Layer 3 of a small transformer language model trained on English Wikipedia (11 layers, counted from 0, width 64).
A neuron's activation on a vector x is GELU(weights . x), where the dot is the dot product.

Input weights of the MLP neurons that the questions are about. A number n stands for (n - 500) times 0.0055.
n13: 627 459 423 520 497 482 571 345 457 397 436 552 445 585 469 535 437 446 578 554 535 420 495 631 378 594 471 567 484 496 517 563 542 572 618 542 460 621 567 511 483 530 603 295 434 543 402 570 486 531 681 484 483 585 541 505 565 580 592 425 461 574 324 722
n35: 414 444 273 468 456 524 533 600 334 615 444 402 576 455 644 672 524 585 583 417 437 446 495 556 328 550 471 500 438 433 556 669 505 470 431 513 465 398 448 510 632 483 436 524 436 608 564 533 487 403 527 407 529 552 360 372 691 519 495 371 554 464 499 567
n60: 506 563 520 602 476 506 370 488 467 366 581 512 445 701 409 528 406 433 618 485 531 535 612 609 453 452 526 378 539 490 556 509 482 600 492 380 337 511 472 653 458 454 626 484 500 531 556 616 493 440 370 596 411 543 681 462 543 465 422 449 539 536 545 574
n73: 577 360 667 659 413 443 547 371 550 408 442 452 540 423 224 482 509 525 522 732 694 687 528 594 797 546 569 648 514 367 244 630 451 517 346 416 551 642 782 460 419 699 714 560 621 423 438 385 498 450 385 699 472 454 373 568 470 760 608 507 579 329 470 740
n81: 506 468 509 455 476 480 525 341 487 347 607 547 374 510 409 628 505 550 688 550 546 594 504 425 613 609 583 523 565 489 551 478 329 618 535 409 468 614 452 427 431 411 405 412 411 597 633 635 522 528 404 520 381 403 428 590 593 572 409 575 380 560 414 654
n83: 613 480 364 531 599 510 407 548 458 431 600 565 378 709 557 588 664 516 534 612 382 679 721 509 577 412 383 559 498 431 556 517 614 385 342 384 523 326 471 484 356 349 512 489 456 633 420 473 412 713 465 502 583 469 597 579 502 396 408 389 274 404 566 201
n84: 597 562 586 573 467 533 463 409 467 579 424 447 461 400 457 587 587 451 547 476 566 468 425 617 589 564 513 461 723 502 453 574 587 490 530 562 262 642 668 490 385 413 468 420 474 367 193 516 502 479 442 444 541 393 492 506 489 282 665 617 444 440 447 498
n103: 297 552 653 461 556 434 514 484 499 424 491 540 377 494 368 413 379 503 569 430 784 618 518 667 542 342 525 505 480 553 618 518 416 610 333 330 586 617 591 618 514 425 541 452 549 550 565 497 549 579 539 556 323 462 585 660 464 520 562 346 419 472 303 513
n107: 516 459 489 493 509 350 444 438 493 446 415 554 592 495 591 428 515 465 646 606 400 591 490 179 490 482 553 453 579 564 642 459 631 304 410 517 608 479 635 512 552 399 455 449 259 717 354 558 599 715 370 605 490 208 387 491 517 701 419 350 632 342 292 469
n119: 410 406 495 534 398 446 462 453 493 345 468 601 604 531 498 523 486 574 471 481 572 490 594 587 518 566 595 550 608 451 612 454 442 597 422 494 544 457 549 679 565 523 575 406 520 497 545 489 483 417 403 483 466 563 454 513 584 562 482 416 620 550 494 715
n122: 586 496 407 548 632 494 423 537 344 342 499 467 609 704 460 545 527 399 491 434 564 519 535 493 388 547 405 514 558 477 482 395 418 404 466 523 357 458 535 570 417 346 520 498 404 398 478 603 543 505 449 534 598 606 560 434 465 538 379 587 559 517 555 393
n125: 465 404 587 453 456 375 459 432 283 507 474 546 418 475 500 438 532 356 591 450 464 491 661 405 496 456 309 545 570 411 590 617 590 473 438 487 546 599 396 443 344 410 577 492 524 418 434 641 457 560 476 482 386 521 545 319 483 309 538 464 401 443 522 513
n128: 541 395 435 487 668 531 706 389 468 483 425 415 501 404 637 496 589 413 600 417 456 361 530 506 463 495 481 392 481 552 294 470 571 457 560 354 421 572 422 564 464 560 468 812 499 546 564 563 472 599 452 647 515 262 361 645 461 490 458 570 502 390 506 400
n131: 427 583 632 395 462 506 423 454 487 326 587 488 486 607 464 495 420 522 477 635 586 293 729 400 522 539 571 462 459 479 798 617 607 572 453 489 547 446 524 471 571 441 647 403 489 708 442 519 488 474 403 576 431 607 536 592 585 529 251 525 483 585 400 599
n136: 459 355 401 548 532 389 579 516 503 323 497 612 972 534 452 518 532 394 565 547 358 666 403 350 410 683 583 613 730 660 634 281 617 462 415 490 581 505 627 502 687 443 495 348 812 556 357 656 596 619 455 498 538 382 346 445 506 863 374 614 517 340 378 663
n146: 398 345 523 608 417 605 557 583 497 406 663 730 561 639 611 390 527 476 366 412 545 578 463 582 600 341 574 478 364 470 518 553 523 459 574 527 449 566 592 358 592 402 477 664 560 577 521 427 531 397 482 402 479 523 445 450 598 544 479 549 500 399 621 370
n149: 487 346 421 479 599 529 390 538 630 580 319 421 520 463 357 464 628 450 427 430 551 395 594 453 738 663 542 590 571 569 379 524 495 473 526 443 521 401 532 439 507 453 455 479 443 494 489 558 517 547 510 520 419 382 498 531 366 474 384 327 582 500 522 605
n155: 474 249 563 643 659 622 475 561 382 398 391 482 465 584 455 436 349 568 542 554 422 566 597 607 425 338 520 529 474 381 554 456 497 545 306 402 323 439 416 607 365 351 522 633 563 385 455 411 557 532 452 456 472 484 651 464 566 479 425 577 437 373 557 480
n156: 462 583 530 507 486 589 509 440 523 484 614 558 483 425 529 437 387 553 440 485 643 585 493 297 499 540 398 504 508 591 557 594 584 545 504 545 430 345 438 486 406 306 540 396 551 487 404 443 618 585 443 480 514 511 466 411 553 586 540 511 426 502 582 709
n159: 634 451 567 502 503 626 422 495 429 534 384 450 460 509 653 561 280 369 470 587 664 441 558 444 596 404 443 412 409 433 504 540 559 425 646 497 545 381 477 583 622 542 448 500 548 649 419 421 390 521 551 500 527 650 571 568 346 712 488 606 460 392 429 579
n163: 403 584 575 492 452 416 535 533 375 474 432 641 654 575 491 481 509 736 413 290 469 556 443 607 478 489 497 554 696 569 470 544 563 564 438 370 645 473 433 680 693 566 477 499 843 436 434 480 415 410 546 528 376 384 363 524 418 538 564 511 491 399 536 554
n167: 262 463 530 567 447 665 583 549 661 478 413 351 440 445 579 397 410 191 616 511 588 505 390 349 512 542 459 394 498 525 545 581 602 410 270 644 581 382 504 455 478 496 512 607 529 558 504 512 544 522 518 503 465 552 485 457 551 420 321 478 369 361 522 529
n169: 368 456 611 486 616 522 388 654 375 716 368 684 469 358 530 601 536 360 452 695 450 446 377 349 430 514 502 371 606 539 469 531 624 401 573 244 258 507 463 421 556 355 480 385 709 381 514 724 545 421 603 631 462 648 469 446 509 224 662 341 516 371 471 706
n173: 336 737 527 413 419 578 454 535 496 528 569 425 287 446 456 494 592 436 624 659 724 469 195 656 338 562 612 327 479 549 624 442 523 548 430 449 314 512 403 596 522 407 454 464 612 527 440 546 473 488 563 468 631 423 460 547 645 420 501 682 557 371 295 337
n178: 351 407 471 592 376 502 585 496 301 595 539 376 538 553 518 525 575 345 331 514 478 532 561 537 535 481 675 516 383 317 634 663 608 435 516 237 474 528 502 404 525 246 553 440 570 493 566 581 604 627 532 437 437 570 428 438 565 371 447 510 505 451 428 511
n183: 602 423 462 443 401 505 498 309 592 427 474 573 588 473 560 458 400 556 461 532 333 346 594 366 569 851 339 431 525 583 622 478 496 400 519 557 674 440 504 436 605 540 461 405 433 471 435 404 577 624 497 515 495 429 590 566 557 619 376 500 605 423 598 600
n191: 479 523 426 665 437 375 506 394 442 490 557 616 494 404 540 442 408 405 545 449 406 538 477 361 347 433 345 395 293 513 552 531 432 459 247 499 549 522 684 600 450 699 528 551 520 460 389 624 500 657 524 503 446 521 512 541 668 677 383 397 505 576 336 650
n204: 546 434 444 565 736 490 415 426 447 409 565 506 421 674 736 493 517 259 502 512 583 533 406 546 713 624 586 507 519 483 465 549 502 425 633 410 531 577 569 422 478 307 463 430 415 513 591 632 660 536 388 504 293 591 502 456 622 459 420 484 541 483 499 450
n212: 536 498 670 387 353 479 441 520 482 582 582 509 563 461 482 634 482 613 463 348 510 536 587 570 617 933 454 513 580 444 570 563 524 393 367 683 568 392 438 355 404 351 497 725 698 417 496 535 393 773 446 452 554 554 461 317 478 497 435 570 357 422 648 556
n225: 354 431 584 608 489 348 383 463 417 535 522 605 609 536 500 462 477 443 629 417 465 651 446 346 513 443 399 420 506 421 484 398 383 439 404 397 566 545 457 765 630 406 675 469 643 428 589 638 476 554 554 563 461 590 662 609 555 537 574 526 482 497 641 466
n248: 636 535 465 538 523 485 485 443 406 693 702 588 398 453 667 775 623 627 410 443 492 319 458 550 478 437 539 493 444 385 465 853 438 448 561 500 438 457 583 535 569 466 338 524 560 494 471 487 369 362 499 375 568 475 502 477 644 465 413 677 511 498 638 417
n251: 434 629 453 478 395 319 417 481 389 478 517 631 419 441 704 714 584 592 301 778 577 435 571 521 494 400 356 420 466 528 505 565 665 384 618 623 444 394 589 545 602 441 492 450 507 576 235 549 619 578 543 297 366 584 408 317 414 553 444 365 569 421 584 423

Each question shows a token from some text and the vector x that enters the MLP there. A number n stands for (n - 500) times 0.0042.

"ar": 431 696 461 687 469 486 566 665 441 566 443 411 403 480 407 403 304 524 521 436 375 361 580 419 540 588 778 473 314 517 556 371 621 667 484 636 561 850 510 475 293 700 406 212 289 352 589 578 612 558 253 349 681 719 327 606 295 579 670 369 389 704 794 390
The two highest activations, in order: n13, n84

"ed": 477 722 462 809 532 501 517 621 525 648 472 427 446 542 468 521 367 577 453 502 271 376 615 447 531 428 775 391 337 510 587 313 529 607 510 445 631 834 542 470 474 653 197 210 216 397 725 545 595 586 222 433 656 583 360 472 408 574 612 270 428 583 837 358
The neuron with the highest activation: n204

" Buffalo": 498 689 528 802 540 444 522 670 455 468 216 460 338 541 536 268 318 577 533 448 400 413 743 346 462 521 699 465 401 469 610 213 497 560 491 650 593 705 404 508 283 689 487 302 399 448 789 473 537 455 258 463 734 651 322 590 203 591 727 397 375 662 874 429
The most active neuron and its activation: n119, at about 0.61

"9": 473 692 532 827 474 452 528 761 458 635 405 390 509 445 504 329 297 504 577 448 520 382 747 414 444 494 750 520 433 538 598 313 477 678 456 445 654 809 433 442 259 647 316 210 480 395 553 586 591 490 326 490 659 621 290 444 324 602 717 324 347 779 769 310
The neuron with the highest activation: n103

" rear": 666 680 563 662 483 570 470 703 396 578 397 414 351 411 477 394 416 430 440 379 358 401 682 414 474 432 802 315 335 585 593 306 532 591 533 461 726 671 490 489 362 624 564 246 482 385 698 421 555 617 227 434 718 673 283 554 280 607 666 444 351 732 803 344
The most active neuron and its activation: n159, at about 0.24

"8": 515 679 524 835 510 545 527 709 439 660 398 409 430 388 515 430 325 546 515 418 462 353 700 480 490 548 746 530 370 583 605 388 425 637 474 427 659 608 452 462 420 704 142 210 472 430 552 537 610 478 322 462 727 616 252 370 406 587 628 371 370 691 806 285
The neuron with the highest activation: n35

".": 518 647 535 745 504 520 511 791 448 673 393 535 415 491 522 493 321 528 454 444 405 360 566 491 553 473 746 498 343 531 532 386 517 671 541 482 565 734 470 384 468 757 188 238 569 368 536 573 538 411 213 555 698 614 268 551 322 592 315 386 414 728 809 313
Which three neurons fire most, strongest first? n248, n146, n163

" of": 596 664 420 708 446 462 521 704 592 576 523 429 456 538 562 314 348 628 497 424 420 294 577 468 507 442 798 452 434 467 541 552 559 567 535 452 628 875 506 472 377 760 289 211 457 379 668 444 506 567 256 337 696 639 340 548 305 590 466 345 384 528 843 272
The two highest activations, in order: n248, n146

"0": 497 689 523 777 503 528 507 790 508 626 394 369 427 332 583 488 286 609 544 426 479 223 734 477 488 508 705 558 349 574 609 418 507 677 460 461 704 646 482 431 381 631 186 226 372 424 543 551 671 571 282 388 690 719 244 416 311 601 619 321 360 657 763 299
The most active neuron and its activation: n35, at about 1.4

"range": 595 603 475 685 583 516 561 685 433 557 418 472 364 448 501 470 376 438 440 417 369 390 754 448 483 646 803 471 284 576 643 265 529 617 477 511 713 798 488 481 335 580 474 194 317 409 739 432 576 536 350 353 692 652 340 422 238 570 747 290 369 644 826 261
Which three neurons fire most, strongest first? n83, n204, n178

"r": 460 732 473 707 502 501 668 637 551 603 378 467 449 437 460 422 358 552 365 501 371 304 667 423 572 494 756 386 350 507 465 407 629 728 519 517 668 725 613 366 323 618 250 224 376 411 487 562 469 581 249 437 684 864 276 526 402 611 630 401 348 637 795 262
The two highest activations, in order: n251, n178

" p": 553 691 577 769 437 459 378 605 497 466 367 434 252 394 527 312 392 518 490 618 329 416 583 443 511 458 671 324 286 578 478 457 544 622 632 567 597 726 638 432 422 559 500 218 511 393 650 622 654 544 301 445 743 568 271 475 264 559 522 457 405 750 849 293
The neuron with the highest activation: n251

"|": 378 756 507 660 519 521 438 820 491 583 429 503 427 592 555 274 291 527 437 442 504 487 460 355 438 446 712 563 454 504 665 397 585 532 517 568 754 787 430 480 493 764 325 246 440 355 629 471 644 533 220 358 738 632 244 570 266 580 461 436 389 628 781 377
Which three neurons fire most, strongest first? n163, n167, n146

" remaining": 564 674 450 806 486 540 465 755 506 625 425 328 458 499 535 442 349 564 551 370 322 369 604 500 511 364 700 416 352 500 675 371 520 520 545 422 637 755 485 459 362 694 334 232 553 386 730 523 587 554 194 446 702 686 337 566 357 584 569 347 286 640 837 362
Which three neurons fire most, strongest first? n178, n60, n83

"-": 451 688 580 635 388 404 520 733 509 546 315 576 432 441 511 271 375 523 568 515 459 372 672 281 526 450 784 500 383 490 654 440 566 615 565 507 760 750 488 476 347 657 368 234 353 403 556 524 502 549 261 470 716 587 273 464 215 610 549 271 435 758 813 410
The neuron with the highest activation: n107

" which": 593 658 513 819 417 572 435 658 507 618 434 573 389 488 556 455 331 502 559 381 441 462 624 436 499 541 767 378 405 642 550 387 546 662 542 475 572 716 489 404 419 784 393 266 574 368 543 428 477 483 124 427 676 619 305 604 360 578 393 341 344 773 792 282
Which three neurons fire most, strongest first? n60, n191, n146

"tric": 485 642 525 726 399 386 546 676 411 608 274 477 266 505 450 420 423 474 449 448 438 297 770 443 494 471 718 344 414 667 630 223 637 549 559 545 503 834 541 534 462 717 390 246 408 351 590 589 441 431 334 446 745 770 285 468 401 600 748 263 424 684 825 315
The most active neuron and its activation: n169, at about 1.3

" |": 534 734 510 755 547 434 403 709 559 555 330 441 455 475 461 351 322 496 547 516 422 320 533 388 417 511 753 527 383 525 651 339 562 668 477 476 718 706 480 473 441 847 300 235 401 340 530 547 520 555 256 492 732 646 266 596 375 589 430 418 438 588 815 365
The most active neuron and its activation: n191, at about 1.1

" principle": 424 550 438 795 586 465 488 677 647 603 402 482 234 558 598 429 356 493 509 499 307 285 635 515 482 465 662 384 367 605 482 195 599 617 645 437 684 783 455 472 374 735 413 275 477 415 698 524 549 522 216 504 733 776 305 434 154 579 603 462 344 640 836 299
Which three neurons fire most, strongest first? n128, n204, n159

"---|---|---|---|": 495 775 438 682 695 507 446 733 544 487 274 488 433 506 549 234 336 708 486 438 372 321 487 413 579 586 778 462 451 599 481 324 690 628 462 596 574 709 423 560 498 789 292 330 526 236 480 568 569 464 195 458 666 782 296 643 210 600 542 313 363 580 741 257
The neuron with the highest activation: n163

" the": 506 660 567 695 401 550 383 647 512 581 541 453 405 584 675 412 353 538 524 439 374 400 588 424 512 493 771 394 406 444 590 325 550 651 438 517 766 771 484 534 338 698 390 260 507 314 502 523 548 560 263 515 659 656 311 528 264 580 508 359 266 622 887 313
The most active neuron and its activation: n83, at about 0.94

"1": 441 735 545 810 471 523 480 754 534 648 401 458 456 398 542 291 336 523 512 516 534 381 482 463 537 381 728 435 384 496 581 331 534 609 450 442 582 765 420 496 342 596 213 205 449 406 525 541 676 559 309 541 790 600 266 465 324 538 653 465 375 778 785 325
Which three neurons fire most, strongest first? n173, n84, n156

" ": 520 720 603 631 477 403 504 683 582 607 455 470 245 444 514 336 298 569 545 512 475 453 570 337 405 409 767 444 409 531 576 455 579 685 497 430 632 700 487 545 446 679 275 239 351 356 669 564 624 604 295 506 756 587 236 536 262 577 421 424 404 785 776 341
Which three neurons fire most, strongest first? n81, n103, n131

"s": 574 751 481 795 486 459 681 590 513 565 321 461 390 442 430 407 330 575 540 516 357 289 556 366 520 559 697 412 390 465 510 305 544 625 489 532 662 860 389 480 441 731 365 249 488 413 540 657 536 562 261 457 723 709 292 528 270 578 545 344 410 698 847 258
The neuron with the highest activation: n183

" assist": 514 655 466 793 562 452 447 634 547 623 374 357 477 370 485 454 376 468 511 323 384 241 642 480 481 388 847 351 257 595 531 338 471 525 661 484 641 819 525 547 457 619 377 247 406 376 798 430 500 573 237 401 645 685 361 585 357 641 682 371 337 719 772 378
The neuron with the highest activation: n225

"at": 579 663 440 700 536 437 620 611 432 587 431 491 378 426 460 526 317 465 492 441 394 379 607 443 541 604 783 443 408 563 560 341 578 729 520 582 638 767 475 568 420 741 379 189 373 365 612 580 439 575 327 355 680 691 278 421 230 558 646 223 415 720 791 310
The most active neuron and its activation: n13, at about 0.55

" Richmond": 619 701 482 751 525 551 512 728 417 525 270 493 386 513 384 354 335 572 590 422 412 367 687 320 515 444 746 408 324 536 622 209 513 645 427 604 632 702 450 483 261 624 393 329 388 409 866 417 537 495 312 479 684 731 265 616 216 611 746 403 325 570 855 392
The neuron with the highest activation: n155

"mini": 474 555 569 778 448 535 456 688 576 542 395 589 328 480 445 439 372 450 564 421 433 321 577 469 535 549 685 544 280 602 552 208 502 649 545 461 543 826 507 466 360 568 283 222 426 413 529 559 539 671 247 428 785 717 249 414 244 562 775 557 376 676 786 315
The most active neuron and its activation: n84, at about 1.1

"In": 539 606 387 707 461 567 484 619 528 571 470 573 477 670 441 420 318 548 522 416 628 394 456 483 447 438 770 445 397 529 579 340 526 597 622 535 641 787 466 606 480 756 221 242 480 348 581 495 551 594 168 337 715 427 294 398 166 535 509 503 448 713 822 390
The neuron with the highest activation: n163

" P": 475 685 521 628 408 499 474 663 443 536 323 418 317 412 498 220 364 487 509 583 407 399 666 338 471 440 715 354 370 680 498 366 572 716 612 610 579 766 572 458 353 569 454 278 473 356 586 604 537 554 397 441 727 707 291 377 205 629 479 472 345 785 867 243
The most active neuron and its activation: n251, at about 0.63

"Structure": 488 588 414 704 572 563 575 656 444 592 300 459 304 521 543 440 339 546 432 450 467 472 650 454 501 551 707 373 411 508 505 166 622 617 606 430 643 876 448 572 484 696 427 281 493 339 631 481 511 556 113 481 780 641 302 451 339 579 667 529 361 769 766 300
The two highest activations, in order: n128, n122

" and": 501 677 516 827 401 557 417 706 506 666 498 485 419 522 426 634 303 506 461 383 433 445 627 464 527 457 747 418 382 514 618 454 476 531 633 474 687 811 374 441 477 850 262 225 460 441 566 459 437 548 275 380 724 641 243 539 331 587 317 439 429 648 779 386
The neuron with the highest activation: n248

"2": 462 668 469 795 475 573 558 779 469 626 340 443 469 484 482 469 327 562 450 388 503 315 630 529 530 467 732 465 357 654 647 492 509 589 456 445 664 636 485 485 400 724 170 197 483 423 578 506 571 521 285 437 724 790 240 397 408 581 516 430 384 735 751 223
The most active neuron and its activation: n35, at about 1.3

"up": 576 639 500 673 486 435 510 596 442 656 359 465 334 358 597 457 341 451 503 427 309 347 626 515 562 501 795 399 434 572 564 267 651 595 529 546 634 865 436 526 431 600 448 209 479 378 570 581 475 553 194 396 654 719 325 551 323 579 673 363 404 846 776 299
The neuron with the highest activation: n84

"\n": 485 562 571 718 568 519 518 712 508 618 354 471 486 610 522 407 328 520 455 493 448 405 550 490 404 522 739 461 444 533 541 416 590 577 588 425 592 862 529 481 387 662 179 281 494 353 462 509 614 502 109 506 760 624 279 560 283 565 357 388 406 669 814 307
Which three neurons fire most, strongest first? n122, n204, n146

" resignation": 377 691 486 791 640 433 523 703 536 539 376 513 455 496 500 401 367 474 497 369 376 347 605 512 478 486 807 312 347 512 545 229 554 574 571 393 583 664 391 432 405 672 420 262 499 394 866 500 525 522 265 452 783 757 345 464 273 583 628 453 332 724 809 343
The most active neuron and its activation: n225, at about 0.84

" new": 477 604 449 773 445 461 430 718 517 582 423 467 347 434 638 338 360 512 498 457 393 423 637 499 477 440 728 400 346 449 665 335 568 567 508 497 641 759 460 509 326 619 556 236 494 417 660 486 601 553 251 516 731 676 312 429 250 573 630 436 293 726 875 356
The neuron with the highest activation: n225

",": 617 691 580 786 408 415 480 711 611 522 350 516 479 464 450 366 298 580 575 524 490 378 577 377 497 456 696 365 394 479 610 321 506 707 521 491 745 711 512 345 241 865 359 249 439 423 621 514 521 518 246 493 695 606 286 593 254 587 495 338 420 624 833 375
The most active neuron and its activation: n73, at about 1.5

"6": 435 647 527 784 436 524 554 786 422 713 382 348 459 430 515 446 325 504 465 425 401 431 670 508 454 592 737 469 417 617 570 309 475 610 467 434 733 694 444 385 304 689 284 201 491 427 529 609 620 531 324 469 694 595 249 478 345 616 635 393 379 718 777 315
The neuron with the highest activation: n178

" from": 500 686 454 775 502 527 463 745 641 555 485 344 507 536 457 427 317 638 491 467 420 318 526 473 445 436 748 430 408 505 571 490 517 562 536 512 565 707 467 524 387 861 356 188 422 382 654 527 535 538 315 367 673 558 328 595 237 547 443 330 339 613 868 418
The neuron with the highest activation: n60